Layer 4 of a small transformer language model trained on English Wikipedia (13 layers, counted from 0, width 96).
A neuron's activation on a vector x is GELU(weights . x + bias), where the dot is the dot product.
The model reads these tokens: " P" "es" "c" "ar" "ol" "o" " in" "t" "ro" "duc" "ed" " their" " 0" "1" " in"

The vector x that enters this layer's MLP at each token. A number n stands for (n - 128) times 0.027.
0 " P": 99, 104, 76, 153, 81, 82, 104, 127, 146, 174, 141, 162, 124, 170, 73, 206, 97, 144, 134, 148, 152, 118, 169, 56, 76, 130, 119, 123, 116, 155, 146, 149, 171, 111, 113, 98, 154, 197, 122, 189, 21, 59, 79, 119, 157, 146, 160, 124, 91, 139, 166, 53, 94, 148, 152, 111, 105, 93, 119, 109, 132, 168, 46, 179, 142, 133, 174, 89, 22, 106, 105, 240, 138, 144, 108, 182, 77, 164, 143, 140, 194, 139, 162, 175, 149, 156, 127, 86, 148, 94, 135, 166, 132, 111, 88, 126
1 "es": 111, 107, 110, 127, 133, 74, 116, 113, 118, 166, 145, 169, 136, 138, 55, 207, 106, 148, 123, 138, 155, 147, 179, 79, 34, 128, 114, 122, 122, 158, 163, 142, 174, 82, 115, 72, 156, 191, 132, 180, 28, 62, 81, 122, 119, 118, 162, 105, 79, 135, 181, 58, 126, 161, 162, 166, 116, 97, 140, 122, 108, 158, 85, 203, 155, 134, 160, 102, 29, 104, 85, 227, 139, 157, 97, 203, 62, 139, 113, 128, 208, 106, 173, 150, 141, 147, 128, 122, 153, 111, 142, 152, 145, 105, 81, 101
2 "c": 111, 118, 90, 147, 106, 63, 125, 99, 117, 184, 146, 175, 112, 136, 71, 187, 128, 136, 113, 137, 127, 129, 175, 61, 45, 112, 153, 143, 119, 168, 165, 132, 177, 113, 123, 60, 171, 153, 141, 190, 36, 73, 77, 127, 136, 147, 147, 91, 78, 125, 187, 34, 85, 151, 163, 150, 124, 98, 126, 123, 110, 166, 89, 194, 200, 113, 159, 114, 27, 102, 101, 221, 126, 151, 128, 173, 83, 139, 104, 158, 221, 121, 171, 185, 135, 151, 132, 94, 149, 98, 131, 135, 151, 100, 96, 107
3 "ar": 116, 94, 92, 143, 110, 37, 137, 117, 138, 174, 147, 178, 115, 172, 67, 178, 117, 148, 103, 138, 153, 139, 170, 24, 75, 119, 133, 121, 130, 163, 185, 151, 164, 104, 136, 86, 152, 183, 138, 190, 48, 52, 86, 144, 123, 122, 161, 118, 83, 125, 180, 62, 72, 164, 138, 139, 109, 131, 129, 124, 118, 160, 92, 205, 147, 108, 132, 121, 30, 115, 67, 237, 116, 149, 111, 197, 79, 126, 86, 147, 195, 116, 170, 163, 128, 161, 122, 120, 160, 107, 141, 150, 152, 101, 99, 99
4 "ol": 86, 94, 102, 131, 126, 46, 146, 123, 147, 198, 128, 168, 125, 160, 84, 171, 115, 144, 127, 139, 162, 136, 158, 64, 46, 120, 134, 144, 162, 172, 181, 151, 162, 101, 128, 65, 149, 185, 124, 185, 44, 57, 86, 136, 130, 134, 143, 119, 92, 129, 192, 39, 80, 167, 136, 152, 123, 107, 120, 99, 122, 164, 77, 208, 153, 102, 149, 107, 13, 125, 81, 226, 106, 132, 117, 173, 88, 129, 106, 143, 185, 103, 154, 172, 118, 162, 130, 126, 186, 124, 116, 135, 170, 107, 86, 100
5 "o": 95, 107, 91, 138, 108, 55, 121, 116, 136, 187, 168, 180, 151, 139, 63, 169, 107, 158, 121, 151, 145, 161, 178, 73, 71, 140, 136, 134, 120, 166, 183, 164, 161, 108, 137, 44, 152, 186, 136, 168, 49, 39, 92, 129, 123, 139, 136, 107, 83, 139, 180, 58, 90, 160, 136, 143, 96, 94, 160, 137, 118, 172, 87, 217, 176, 116, 134, 104, 31, 117, 71, 196, 110, 152, 121, 189, 59, 150, 99, 141, 199, 91, 147, 164, 152, 123, 119, 111, 169, 103, 137, 141, 149, 112, 86, 93
6 " in": 103, 95, 89, 136, 118, 61, 124, 131, 106, 166, 132, 163, 145, 169, 75, 187, 108, 122, 150, 127, 163, 136, 187, 66, 45, 148, 109, 126, 131, 151, 188, 137, 158, 102, 122, 91, 132, 179, 135, 189, 18, 52, 74, 127, 144, 118, 139, 126, 71, 121, 193, 41, 94, 192, 164, 133, 111, 106, 129, 123, 112, 179, 72, 189, 150, 110, 125, 124, 11, 125, 119, 220, 132, 151, 148, 160, 71, 161, 124, 163, 190, 92, 160, 151, 123, 154, 143, 125, 175, 99, 130, 142, 143, 111, 103, 100
7 "t": 92, 111, 85, 118, 130, 75, 123, 105, 112, 178, 171, 178, 142, 150, 62, 189, 122, 153, 120, 142, 143, 136, 181, 66, 68, 102, 131, 124, 114, 143, 173, 155, 167, 95, 123, 76, 152, 172, 153, 181, 48, 66, 88, 153, 150, 112, 147, 112, 78, 136, 196, 60, 94, 158, 146, 123, 122, 95, 148, 122, 119, 168, 74, 204, 155, 90, 147, 118, 24, 107, 85, 215, 124, 152, 104, 205, 71, 165, 85, 163, 230, 100, 159, 164, 125, 119, 121, 133, 157, 92, 147, 138, 154, 120, 90, 92
8 "ro": 106, 104, 82, 134, 126, 70, 135, 118, 145, 187, 142, 179, 132, 149, 68, 179, 112, 161, 127, 135, 142, 132, 169, 71, 66, 141, 131, 127, 140, 165, 199, 175, 184, 95, 111, 49, 155, 169, 142, 214, 29, 61, 94, 141, 120, 145, 127, 92, 70, 119, 184, 69, 88, 146, 149, 152, 98, 91, 156, 134, 118, 172, 63, 191, 152, 113, 143, 88, 21, 132, 84, 193, 106, 155, 125, 172, 68, 140, 109, 144, 211, 95, 148, 157, 105, 138, 108, 126, 186, 131, 131, 130, 159, 133, 92, 106
9 "duc": 80, 113, 67, 141, 157, 60, 125, 105, 115, 172, 160, 204, 122, 139, 63, 181, 149, 127, 139, 131, 122, 129, 165, 51, 76, 137, 134, 117, 114, 171, 151, 157, 172, 105, 139, 71, 122, 178, 161, 191, 42, 61, 92, 135, 129, 139, 122, 86, 94, 136, 193, 73, 94, 156, 148, 142, 129, 76, 133, 104, 114, 151, 76, 213, 152, 87, 138, 142, 18, 115, 71, 232, 140, 166, 113, 175, 85, 152, 109, 139, 204, 102, 160, 154, 122, 147, 158, 105, 174, 108, 118, 151, 144, 137, 124, 93
10 "ed": 87, 110, 95, 147, 143, 71, 132, 135, 105, 162, 145, 205, 131, 128, 75, 188, 120, 137, 120, 119, 137, 144, 161, 72, 59, 124, 126, 112, 147, 165, 176, 147, 168, 102, 112, 77, 130, 187, 131, 189, 30, 51, 74, 163, 136, 127, 102, 127, 81, 118, 200, 48, 94, 170, 148, 124, 125, 103, 162, 118, 116, 164, 76, 211, 156, 116, 152, 118, 25, 115, 63, 211, 118, 145, 127, 189, 58, 163, 112, 160, 214, 113, 130, 158, 126, 142, 134, 122, 156, 108, 139, 136, 166, 116, 92, 103
11 " their": 107, 120, 87, 160, 115, 79, 105, 116, 113, 162, 153, 173, 124, 169, 77, 160, 112, 130, 137, 123, 146, 148, 188, 42, 68, 152, 102, 126, 134, 154, 157, 151, 164, 106, 137, 79, 138, 178, 149, 214, 36, 59, 95, 119, 104, 120, 96, 132, 84, 145, 205, 41, 81, 168, 161, 123, 116, 75, 136, 109, 144, 151, 63, 183, 161, 112, 143, 134, 23, 107, 69, 228, 141, 153, 128, 158, 67, 172, 91, 135, 194, 126, 149, 179, 131, 141, 144, 97, 166, 129, 140, 154, 168, 117, 98, 110
12 " 0": 95, 126, 89, 151, 105, 81, 113, 107, 121, 204, 145, 185, 112, 141, 73, 175, 123, 128, 125, 143, 181, 143, 181, 85, 81, 147, 106, 115, 135, 163, 161, 179, 151, 91, 135, 58, 162, 187, 124, 217, 29, 81, 101, 111, 139, 143, 119, 115, 65, 140, 186, 47, 92, 169, 115, 137, 116, 92, 162, 134, 135, 168, 81, 198, 151, 114, 121, 100, 23, 117, 80, 224, 105, 149, 144, 179, 61, 154, 94, 154, 187, 137, 156, 167, 113, 136, 118, 99, 173, 109, 138, 121, 108, 118, 107, 93
13 "1": 97, 111, 106, 126, 105, 63, 119, 123, 132, 174, 151, 185, 109, 147, 67, 180, 128, 121, 126, 145, 157, 154, 178, 49, 74, 119, 109, 118, 134, 166, 156, 176, 151, 106, 140, 46, 146, 183, 162, 199, 37, 74, 117, 125, 137, 134, 136, 143, 69, 121, 192, 71, 86, 152, 118, 152, 103, 90, 135, 134, 131, 148, 83, 220, 151, 116, 122, 95, 25, 113, 79, 229, 90, 149, 148, 190, 62, 141, 91, 165, 205, 113, 166, 158, 113, 132, 133, 122, 175, 104, 137, 137, 142, 133, 95, 93
14 " in": 107, 101, 95, 129, 130, 70, 122, 123, 110, 158, 120, 156, 145, 167, 73, 190, 101, 118, 154, 118, 163, 139, 193, 62, 53, 141, 107, 129, 129, 148, 177, 140, 155, 100, 118, 91, 124, 180, 139, 201, 12, 72, 93, 115, 154, 120, 136, 132, 69, 113, 186, 44, 84, 178, 163, 129, 112, 102, 143, 120, 119, 176, 70, 192, 161, 123, 101, 122, 5, 123, 116, 227, 138, 147, 149, 165, 61, 159, 110, 163, 199, 103, 161, 153, 121, 151, 144, 127, 178, 100, 132, 141, 153, 117, 107, 105

Each question shows the input weights of one neuron of the MLP. A number n stands for (n - 128) times 0.01.

n496 (bias -0.035): 109, 119, 144, 76, 104, 142, 75, 151, 61, 145, 138, 152, 164, 127, 131, 165, 121, 142, 174, 157, 126, 96, 112, 135, 113, 176, 112, 145, 168, 133, 117, 122, 138, 119, 127, 141, 112, 116, 96, 173, 147, 108, 165, 143, 121, 108, 133, 103, 144, 119, 105, 130, 94, 121, 122, 136, 95, 173, 116, 176, 136, 186, 156, 131, 127, 105, 122, 130, 107, 79, 145, 84, 130, 155, 141, 142, 93, 137, 95, 121, 100, 139, 104, 106, 100, 86, 173, 129, 85, 121, 159, 180, 123, 126, 153, 152
Its two highest activations, in order, are on tokens 6 " in", 14 " in"

n326 (bias -0.024): 114, 118, 147, 102, 142, 145, 163, 133, 117, 133, 164, 128, 118, 118, 120, 154, 111, 92, 96, 125, 186, 158, 103, 128, 118, 148, 119, 128, 140, 105, 131, 116, 140, 155, 162, 84, 115, 125, 145, 113, 117, 123, 127, 116, 157, 141, 104, 138, 110, 155, 111, 136, 182, 118, 100, 143, 140, 99, 135, 130, 137, 131, 141, 134, 141, 166, 113, 104, 133, 125, 159, 86, 145, 53, 81, 120, 109, 107, 145, 143, 182, 99, 135, 99, 141, 94, 137, 103, 127, 154, 136, 109, 113, 134, 90, 158
It fires most on token 1 "es"

n490 (bias -0.009): 119, 174, 168, 132, 136, 131, 136, 140, 126, 105, 142, 116, 102, 107, 151, 151, 139, 90, 110, 121, 148, 196, 71, 122, 121, 155, 70, 138, 139, 138, 146, 134, 94, 135, 127, 124, 125, 87, 165, 155, 119, 148, 100, 100, 144, 157, 164, 134, 124, 161, 106, 108, 107, 130, 150, 130, 104, 114, 117, 155, 152, 94, 97, 153, 100, 132, 118, 133, 177, 178, 119, 140, 102, 167, 156, 143, 138, 139, 82, 82, 117, 123, 122, 128, 150, 116, 114, 106, 126, 95, 84, 116, 127, 141, 122, 138
On which token does it fire most, and how strongly? 13 "1", at about 0.28

n331 (bias -0.064): 144, 103, 99, 147, 116, 132, 129, 130, 122, 102, 142, 133, 150, 119, 169, 116, 172, 151, 149, 157, 160, 153, 110, 90, 158, 154, 64, 146, 140, 143, 163, 105, 112, 144, 124, 97, 161, 125, 116, 103, 158, 109, 74, 124, 97, 91, 158, 135, 62, 124, 154, 145, 158, 150, 116, 138, 139, 115, 139, 137, 94, 146, 109, 139, 97, 118, 130, 110, 122, 104, 151, 121, 165, 97, 174, 131, 131, 149, 175, 116, 117, 107, 115, 129, 147, 139, 106, 106, 101, 139, 91, 86, 115, 129, 117, 156
It fires most on token 6 " in"

n115 (bias -0.041): 125, 141, 108, 114, 90, 70, 168, 158, 101, 183, 172, 159, 110, 114, 127, 139, 165, 110, 140, 139, 146, 134, 148, 184, 133, 144, 113, 133, 152, 126, 98, 150, 106, 141, 144, 123, 162, 114, 171, 139, 120, 99, 123, 113, 101, 112, 132, 142, 111, 91, 124, 143, 134, 178, 133, 113, 120, 136, 105, 96, 90, 147, 151, 118, 92, 137, 110, 186, 144, 100, 129, 130, 128, 124, 109, 105, 150, 158, 177, 95, 139, 146, 127, 91, 99, 90, 177, 115, 121, 135, 146, 93, 74, 133, 126, 92
Its three highest activations, in order, are on tokens 12 " 0", 9 "duc", 6 " in"

n56 (bias -0.032): 115, 118, 80, 92, 143, 151, 145, 107, 148, 143, 123, 147, 96, 138, 101, 119, 127, 171, 78, 109, 131, 122, 127, 138, 156, 104, 134, 120, 164, 126, 100, 134, 117, 170, 146, 124, 108, 123, 144, 131, 140, 125, 73, 130, 123, 126, 81, 133, 127, 129, 124, 119, 146, 148, 105, 125, 188, 145, 114, 106, 118, 81, 120, 103, 219, 127, 133, 138, 124, 103, 160, 110, 96, 163, 152, 126, 127, 156, 141, 149, 134, 150, 150, 107, 122, 160, 116, 118, 153, 133, 126, 98, 134, 164, 106, 140
It fires most on token 2 "c"

n282 (bias -0.029): 140, 146, 127, 135, 175, 162, 137, 161, 115, 161, 153, 149, 121, 113, 120, 115, 88, 130, 129, 130, 134, 178, 127, 140, 140, 107, 96, 128, 131, 127, 89, 147, 84, 101, 164, 127, 77, 146, 101, 98, 160, 149, 138, 162, 155, 112, 130, 116, 158, 101, 108, 105, 83, 155, 103, 194, 98, 145, 111, 163, 143, 124, 131, 114, 109, 118, 154, 129, 93, 122, 137, 163, 93, 89, 88, 115, 163, 134, 104, 149, 112, 116, 118, 125, 151, 147, 110, 145, 143, 95, 109, 173, 140, 131, 117, 108
It fires most on token 4 "ol"

n355 (bias -0.038): 156, 106, 89, 84, 140, 153, 169, 126, 163, 83, 132, 100, 130, 143, 143, 121, 120, 116, 148, 126, 142, 147, 110, 144, 153, 119, 54, 176, 85, 151, 102, 149, 114, 93, 113, 170, 119, 106, 159, 159, 141, 133, 106, 110, 139, 125, 163, 124, 127, 122, 139, 98, 142, 102, 195, 150, 136, 122, 170, 101, 121, 113, 74, 144, 74, 140, 118, 103, 121, 137, 86, 122, 151, 134, 153, 135, 117, 152, 120, 131, 103, 136, 103, 133, 171, 146, 79, 131, 177, 81, 100, 108, 83, 116, 123, 180
It fires most on token 0 " P"

n21 (bias -0.026): 94, 119, 121, 110, 91, 147, 134, 123, 134, 94, 152, 90, 94, 132, 155, 152, 122, 128, 111, 101, 173, 144, 148, 86, 135, 168, 141, 178, 127, 116, 206, 138, 115, 109, 140, 139, 106, 116, 154, 148, 162, 104, 128, 144, 121, 134, 123, 182, 128, 130, 117, 130, 144, 106, 107, 120, 110, 145, 134, 94, 111, 95, 77, 65, 119, 184, 120, 99, 100, 125, 172, 128, 92, 123, 95, 131, 121, 123, 146, 144, 121, 133, 161, 89, 137, 150, 184, 145, 167, 136, 108, 102, 118, 138, 130, 145
Its three highest activations, in order, are on tokens 14 " in", 6 " in", 0 " P"

n337 (bias -0.021): 108, 135, 159, 117, 155, 102, 105, 124, 126, 117, 143, 112, 115, 109, 167, 133, 124, 130, 131, 132, 107, 136, 104, 110, 139, 86, 102, 101, 151, 168, 100, 151, 136, 123, 157, 140, 136, 178, 102, 147, 160, 181, 133, 113, 173, 122, 118, 139, 159, 78, 158, 147, 127, 117, 151, 173, 146, 128, 144, 104, 96, 99, 119, 109, 134, 159, 118, 167, 82, 146, 138, 110, 130, 133, 100, 129, 108, 156, 76, 124, 106, 103, 142, 131, 151, 162, 113, 107, 144, 119, 77, 122, 124, 133, 110, 136
It fires most on token 9 "duc"

n199 (bias -0.037): 158, 126, 98, 98, 180, 94, 118, 143, 119, 149, 119, 118, 120, 97, 114, 135, 88, 89, 163, 122, 126, 136, 100, 106, 166, 155, 113, 136, 107, 185, 163, 138, 116, 122, 151, 180, 114, 117, 137, 133, 149, 94, 143, 136, 93, 123, 78, 158, 177, 133, 165, 129, 170, 123, 87, 127, 106, 124, 117, 102, 134, 110, 136, 108, 145, 110, 159, 150, 80, 138, 108, 101, 128, 110, 164, 140, 142, 195, 137, 162, 116, 146, 120, 121, 95, 124, 95, 109, 161, 154, 99, 101, 95, 139, 105, 147
Its three highest activations, in order, are on tokens 11 " their", 9 "duc", 10 "ed"

n242 (bias -0.031): 159, 172, 143, 90, 182, 119, 68, 103, 109, 136, 139, 126, 141, 89, 135, 131, 143, 140, 135, 174, 182, 168, 145, 112, 97, 167, 126, 145, 153, 138, 103, 145, 94, 127, 92, 117, 75, 140, 150, 86, 88, 106, 79, 123, 89, 177, 160, 122, 171, 125, 115, 160, 145, 107, 159, 121, 137, 143, 112, 106, 109, 109, 161, 124, 73, 120, 149, 92, 148, 150, 126, 164, 70, 158, 157, 87, 136, 168, 77, 103, 122, 128, 149, 147, 138, 112, 128, 102, 84, 134, 158, 107, 141, 117, 132, 127
On which token does it fire most, and how strongly? 1 "es", at about 0.58

n385 (bias -0.017): 137, 163, 144, 130, 153, 100, 164, 109, 82, 105, 154, 127, 130, 143, 169, 170, 114, 119, 193, 137, 97, 155, 135, 145, 165, 95, 101, 172, 126, 130, 91, 103, 126, 114, 142, 91, 126, 116, 147, 143, 116, 151, 151, 146, 190, 135, 152, 140, 106, 110, 148, 142, 101, 150, 134, 149, 122, 128, 88, 122, 87, 132, 124, 153, 103, 174, 136, 99, 119, 139, 97, 120, 174, 105, 152, 86, 142, 140, 34, 157, 70, 115, 115, 126, 110, 109, 139, 105, 131, 114, 148, 109, 101, 106, 170, 116
Its two highest activations, in order, are on tokens 14 " in", 13 "1"

n278 (bias -0.018): 123, 98, 29, 130, 61, 181, 120, 186, 173, 139, 109, 116, 131, 130, 144, 204, 106, 142, 129, 162, 133, 133, 67, 112, 167, 129, 122, 185, 96, 178, 102, 108, 86, 128, 122, 154, 134, 144, 100, 113, 94, 124, 136, 149, 138, 171, 162, 172, 115, 180, 106, 146, 101, 133, 181, 84, 128, 102, 79, 91, 82, 107, 46, 93, 116, 148, 150, 86, 124, 148, 139, 115, 171, 121, 78, 99, 151, 162, 189, 151, 149, 194, 100, 143, 138, 108, 106, 107, 106, 77, 126, 173, 110, 164, 110, 170
It fires most on token 0 " P"

n259 (bias -0.025): 120, 121, 112, 111, 120, 144, 141, 140, 120, 169, 131, 148, 87, 110, 158, 143, 110, 86, 132, 92, 131, 131, 106, 96, 117, 160, 48, 160, 165, 81, 115, 148, 144, 108, 132, 143, 118, 133, 176, 67, 133, 145, 145, 114, 147, 148, 106, 126, 100, 168, 162, 164, 172, 119, 89, 135, 157, 114, 138, 110, 137, 115, 101, 107, 116, 137, 139, 149, 132, 117, 112, 127, 137, 106, 142, 136, 84, 178, 163, 162, 99, 161, 158, 75, 143, 57, 132, 61, 172, 146, 152, 152, 117, 122, 116, 140
On which token does it fire most, and how strongly? 12 " 0", at about 0.3

n362 (bias -0.055): 113, 121, 125, 130, 126, 130, 89, 132, 99, 118, 93, 126, 172, 118, 153, 153, 83, 88, 88, 146, 140, 154, 109, 104, 144, 142, 98, 125, 147, 111, 139, 97, 79, 139, 158, 118, 124, 102, 92, 129, 139, 122, 122, 71, 158, 114, 143, 133, 91, 108, 124, 143, 113, 137, 180, 130, 129, 148, 118, 159, 120, 150, 104, 200, 112, 156, 135, 118, 125, 154, 151, 132, 149, 161, 98, 163, 139, 131, 147, 148, 52, 111, 138, 132, 135, 117, 161, 125, 102, 163, 146, 87, 112, 164, 131, 157
Its two highest activations, in order, are on tokens 14 " in", 6 " in"

n170 (bias -0.045): 96, 30, 216, 141, 126, 141, 97, 129, 124, 167, 106, 107, 133, 89, 123, 104, 111, 173, 133, 153, 135, 76, 106, 94, 141, 110, 107, 117, 134, 167, 129, 161, 186, 133, 101, 148, 103, 160, 116, 157, 131, 121, 118, 120, 143, 123, 174, 123, 186, 101, 103, 102, 155, 130, 117, 135, 149, 121, 138, 101, 142, 166, 157, 85, 120, 53, 128, 133, 105, 74, 164, 104, 122, 115, 142, 131, 215, 128, 97, 134, 71, 108, 173, 160, 71, 108, 133, 127, 150, 134, 130, 148, 118, 146, 147, 147
It fires most on token 4 "ol"

n400 (bias -0.003): 108, 76, 158, 146, 130, 106, 92, 146, 99, 159, 105, 141, 130, 123, 158, 127, 88, 100, 91, 179, 159, 129, 167, 108, 133, 132, 107, 133, 128, 70, 141, 121, 147, 144, 144, 167, 127, 105, 126, 88, 147, 144, 119, 152, 91, 132, 149, 130, 128, 116, 130, 118, 93, 166, 74, 125, 127, 110, 134, 94, 131, 120, 145, 146, 123, 117, 141, 99, 114, 151, 164, 110, 96, 88, 147, 173, 130, 130, 114, 96, 121, 117, 161, 114, 151, 187, 148, 171, 117, 97, 137, 123, 114, 140, 127, 195
Its three highest activations, in order, are on tokens 3 "ar", 4 "ol", 6 " in"

n277 (bias -0.019): 153, 109, 125, 135, 140, 115, 141, 114, 147, 160, 129, 154, 109, 120, 117, 117, 161, 142, 111, 153, 134, 176, 134, 155, 129, 131, 144, 106, 119, 131, 131, 136, 152, 141, 129, 132, 89, 88, 123, 134, 142, 131, 82, 127, 152, 132, 163, 89, 115, 54, 96, 127, 107, 162, 109, 144, 114, 136, 123, 162, 164, 127, 93, 165, 108, 163, 121, 144, 119, 115, 116, 106, 140, 151, 129, 127, 151, 80, 124, 93, 131, 122, 140, 88, 96, 105, 146, 108, 73, 143, 149, 146, 139, 127, 178, 144
Its three highest activations, in order, are on tokens 3 "ar", 9 "duc", 8 "ro"

n223 (bias -0.037): 145, 116, 97, 156, 96, 82, 108, 96, 106, 157, 133, 122, 147, 137, 119, 114, 118, 145, 62, 154, 150, 87, 146, 78, 158, 112, 127, 135, 164, 147, 113, 119, 142, 111, 136, 164, 110, 100, 142, 131, 145, 133, 106, 144, 115, 130, 141, 92, 112, 153, 97, 132, 135, 129, 111, 130, 148, 180, 120, 135, 143, 114, 159, 87, 122, 121, 114, 131, 135, 119, 87, 141, 121, 108, 150, 142, 175, 147, 114, 167, 136, 139, 177, 95, 95, 127, 140, 141, 95, 172, 140, 131, 129, 130, 147, 129
On which token does it fire most, and how strongly? 3 "ar", at about 1.7

n58 (bias -0.016): 122, 115, 110, 108, 138, 118, 160, 135, 142, 120, 165, 90, 127, 70, 114, 107, 120, 148, 128, 124, 138, 144, 84, 172, 139, 96, 112, 158, 104, 109, 146, 140, 148, 88, 146, 104, 114, 123, 110, 139, 157, 132, 144, 186, 115, 115, 130, 91, 118, 135, 114, 116, 128, 123, 138, 126, 154, 147, 168, 62, 154, 119, 125, 120, 148, 141, 130, 131, 110, 142, 151, 119, 94, 106, 116, 137, 141, 100, 117, 189, 124, 134, 110, 120, 150, 159, 144, 123, 164, 81, 109, 170, 149, 129, 116, 129
It fires most on token 4 "ol"

n432 (bias -0.049): 97, 97, 134, 105, 69, 180, 129, 132, 132, 146, 138, 131, 130, 150, 135, 125, 124, 153, 154, 165, 134, 155, 126, 126, 157, 120, 120, 167, 85, 110, 171, 95, 126, 103, 77, 133, 107, 151, 91, 174, 133, 146, 179, 130, 174, 113, 80, 125, 112, 144, 178, 131, 125, 112, 101, 134, 170, 150, 141, 83, 97, 97, 122, 118, 70, 101, 155, 130, 106, 161, 126, 126, 100, 140, 114, 148, 154, 129, 128, 157, 111, 141, 107, 137, 124, 152, 106, 141, 141, 181, 110, 85, 50, 116, 177, 136
It fires most on token 12 " 0"

n306 (bias -0.010): 132, 148, 111, 94, 97, 168, 137, 99, 153, 163, 134, 114, 146, 144, 120, 134, 114, 132, 87, 170, 146, 154, 66, 98, 80, 102, 129, 145, 130, 137, 98, 119, 123, 155, 180, 116, 149, 145, 64, 87, 124, 91, 125, 68, 160, 94, 151, 140, 125, 134, 141, 142, 159, 104, 119, 148, 161, 158, 137, 148, 118, 146, 124, 106, 113, 124, 162, 139, 98, 83, 107, 121, 108, 154, 116, 175, 124, 143, 150, 81, 108, 150, 155, 121, 99, 143, 181, 98, 140, 130, 147, 65, 155, 176, 147, 183
Its three highest activations, in order, are on tokens 0 " P", 1 "es", 4 "ol"

n327 (bias -0.038): 100, 145, 101, 107, 132, 137, 149, 107, 140, 108, 115, 137, 155, 145, 93, 112, 60, 123, 80, 124, 128, 143, 85, 101, 112, 126, 141, 149, 96, 115, 84, 124, 111, 121, 114, 141, 108, 136, 117, 163, 100, 131, 119, 129, 105, 107, 117, 123, 115, 146, 165, 162, 149, 121, 112, 131, 126, 167, 164, 102, 170, 165, 99, 135, 136, 163, 114, 134, 121, 122, 146, 74, 181, 171, 137, 157, 122, 79, 188, 110, 106, 130, 122, 83, 163, 150, 141, 158, 112, 141, 116, 129, 187, 128, 116, 156
It fires most on token 1 "es"

n210 (bias -0.014): 163, 129, 134, 66, 138, 150, 126, 84, 141, 149, 122, 150, 137, 137, 129, 112, 114, 81, 155, 127, 93, 164, 112, 77, 114, 110, 125, 114, 126, 133, 126, 102, 122, 112, 131, 170, 110, 149, 109, 142, 141, 120, 128, 115, 165, 180, 169, 139, 166, 105, 131, 129, 134, 85, 134, 146, 149, 115, 175, 132, 125, 134, 122, 120, 149, 168, 157, 120, 127, 127, 121, 141, 78, 129, 87, 178, 126, 113, 141, 140, 96, 131, 162, 124, 118, 117, 85, 107, 126, 149, 169, 86, 137, 86, 100, 166
Its two highest activations, in order, are on tokens 1 "es", 0 " P"

n473 (bias -0.076): 168, 119, 111, 74, 188, 88, 100, 178, 141, 95, 161, 97, 129, 109, 190, 81, 138, 186, 169, 73, 115, 140, 132, 151, 109, 141, 145, 147, 133, 104, 124, 104, 143, 133, 127, 115, 94, 110, 143, 125, 154, 163, 141, 128, 46, 120, 149, 134, 4, 124, 105, 103, 129, 108, 182, 78, 138, 152, 143, 132, 130, 142, 106, 141, 69, 184, 61, 190, 125, 105, 190, 229, 126, 153, 155, 118, 122, 98, 140, 147, 124, 148, 91, 97, 173, 148, 143, 92, 81, 116, 179, 105, 110, 116, 166, 105
It fires most on token 14 " in"

n3 (bias -0.031): 149, 140, 135, 127, 161, 123, 109, 146, 120, 69, 140, 106, 140, 112, 101, 158, 114, 95, 119, 106, 138, 135, 112, 142, 80, 93, 150, 152, 152, 111, 94, 93, 134, 126, 91, 132, 119, 128, 102, 129, 155, 126, 134, 111, 155, 93, 153, 129, 119, 114, 121, 180, 107, 111, 156, 136, 117, 96, 120, 126, 121, 168, 158, 126, 119, 157, 102, 158, 183, 94, 113, 140, 169, 166, 123, 149, 127, 133, 130, 123, 167, 127, 151, 142, 159, 157, 120, 123, 136, 130, 144, 144, 75, 160, 126, 56
On which token does it fire most, and how strongly? 1 "es", at about 0.67

n498 (bias -0.039): 103, 141, 103, 138, 195, 118, 133, 115, 149, 93, 147, 129, 102, 144, 126, 107, 143, 126, 128, 152, 95, 181, 102, 147, 102, 95, 132, 84, 139, 138, 105, 133, 90, 138, 127, 110, 77, 106, 98, 117, 149, 151, 135, 148, 123, 110, 87, 73, 145, 162, 125, 126, 122, 211, 165, 159, 111, 149, 86, 130, 79, 101, 135, 128, 86, 156, 132, 158, 121, 62, 155, 183, 134, 188, 132, 113, 122, 150, 141, 139, 112, 120, 140, 155, 126, 149, 130, 137, 92, 140, 148, 130, 94, 152, 125, 139
It fires most on token 9 "duc"

n2 (bias -0.025): 125, 116, 132, 100, 124, 145, 128, 134, 82, 213, 108, 109, 185, 124, 142, 120, 109, 104, 140, 156, 141, 112, 198, 113, 167, 89, 133, 116, 116, 132, 62, 180, 87, 85, 126, 139, 140, 98, 124, 100, 147, 116, 150, 168, 151, 87, 129, 95, 137, 194, 136, 135, 136, 150, 120, 134, 118, 142, 131, 132, 107, 119, 170, 83, 92, 86, 131, 163, 109, 110, 126, 124, 193, 104, 112, 144, 141, 136, 88, 168, 144, 128, 155, 131, 136, 79, 86, 132, 99, 81, 156, 170, 157, 163, 141, 124
On which token does it fire most, and how strongly? 7 "t", at about 1.7

n261 (bias -0.043): 98, 119, 96, 87, 115, 126, 159, 89, 68, 111, 176, 134, 145, 78, 151, 107, 90, 113, 131, 144, 174, 141, 120, 110, 168, 160, 109, 113, 132, 158, 181, 143, 140, 126, 136, 155, 99, 148, 112, 133, 131, 117, 119, 141, 60, 151, 100, 119, 173, 118, 157, 145, 135, 160, 160, 90, 123, 126, 131, 140, 124, 151, 130, 109, 93, 162, 132, 110, 86, 142, 127, 71, 132, 133, 140, 116, 150, 188, 145, 161, 111, 167, 98, 80, 114, 115, 155, 109, 182, 133, 95, 117, 141, 129, 126, 139
Its three highest activations, in order, are on tokens 10 "ed", 6 " in", 11 " their"

n60 (bias -0.054): 148, 114, 98, 117, 110, 129, 175, 117, 168, 127, 135, 136, 123, 103, 157, 167, 106, 120, 116, 125, 125, 164, 125, 109, 145, 142, 122, 145, 129, 163, 108, 118, 125, 114, 112, 81, 139, 147, 159, 95, 98, 146, 118, 124, 129, 124, 100, 131, 100, 104, 146, 163, 181, 166, 150, 144, 149, 142, 89, 153, 105, 128, 153, 113, 147, 115, 105, 129, 122, 83, 186, 157, 141, 130, 101, 117, 113, 124, 102, 100, 127, 172, 122, 133, 157, 116, 117, 135, 107, 124, 124, 94, 101, 164, 96, 111
On which token does it fire most, and how strongly? 1 "es", at about 1.5

n65 (bias -0.060): 122, 131, 145, 127, 125, 88, 148, 140, 153, 135, 166, 146, 114, 118, 152, 145, 141, 120, 135, 127, 99, 141, 125, 135, 125, 151, 125, 124, 117, 84, 145, 131, 112, 104, 130, 133, 125, 122, 113, 133, 148, 106, 117, 150, 101, 169, 161, 107, 119, 130, 155, 123, 133, 165, 129, 130, 110, 179, 95, 109, 125, 129, 123, 129, 139, 93, 130, 132, 155, 98, 128, 153, 122, 126, 128, 95, 126, 144, 133, 136, 113, 86, 156, 130, 109, 98, 108, 127, 80, 138, 99, 120, 115, 138, 122, 119
It fires most on token 3 "ar"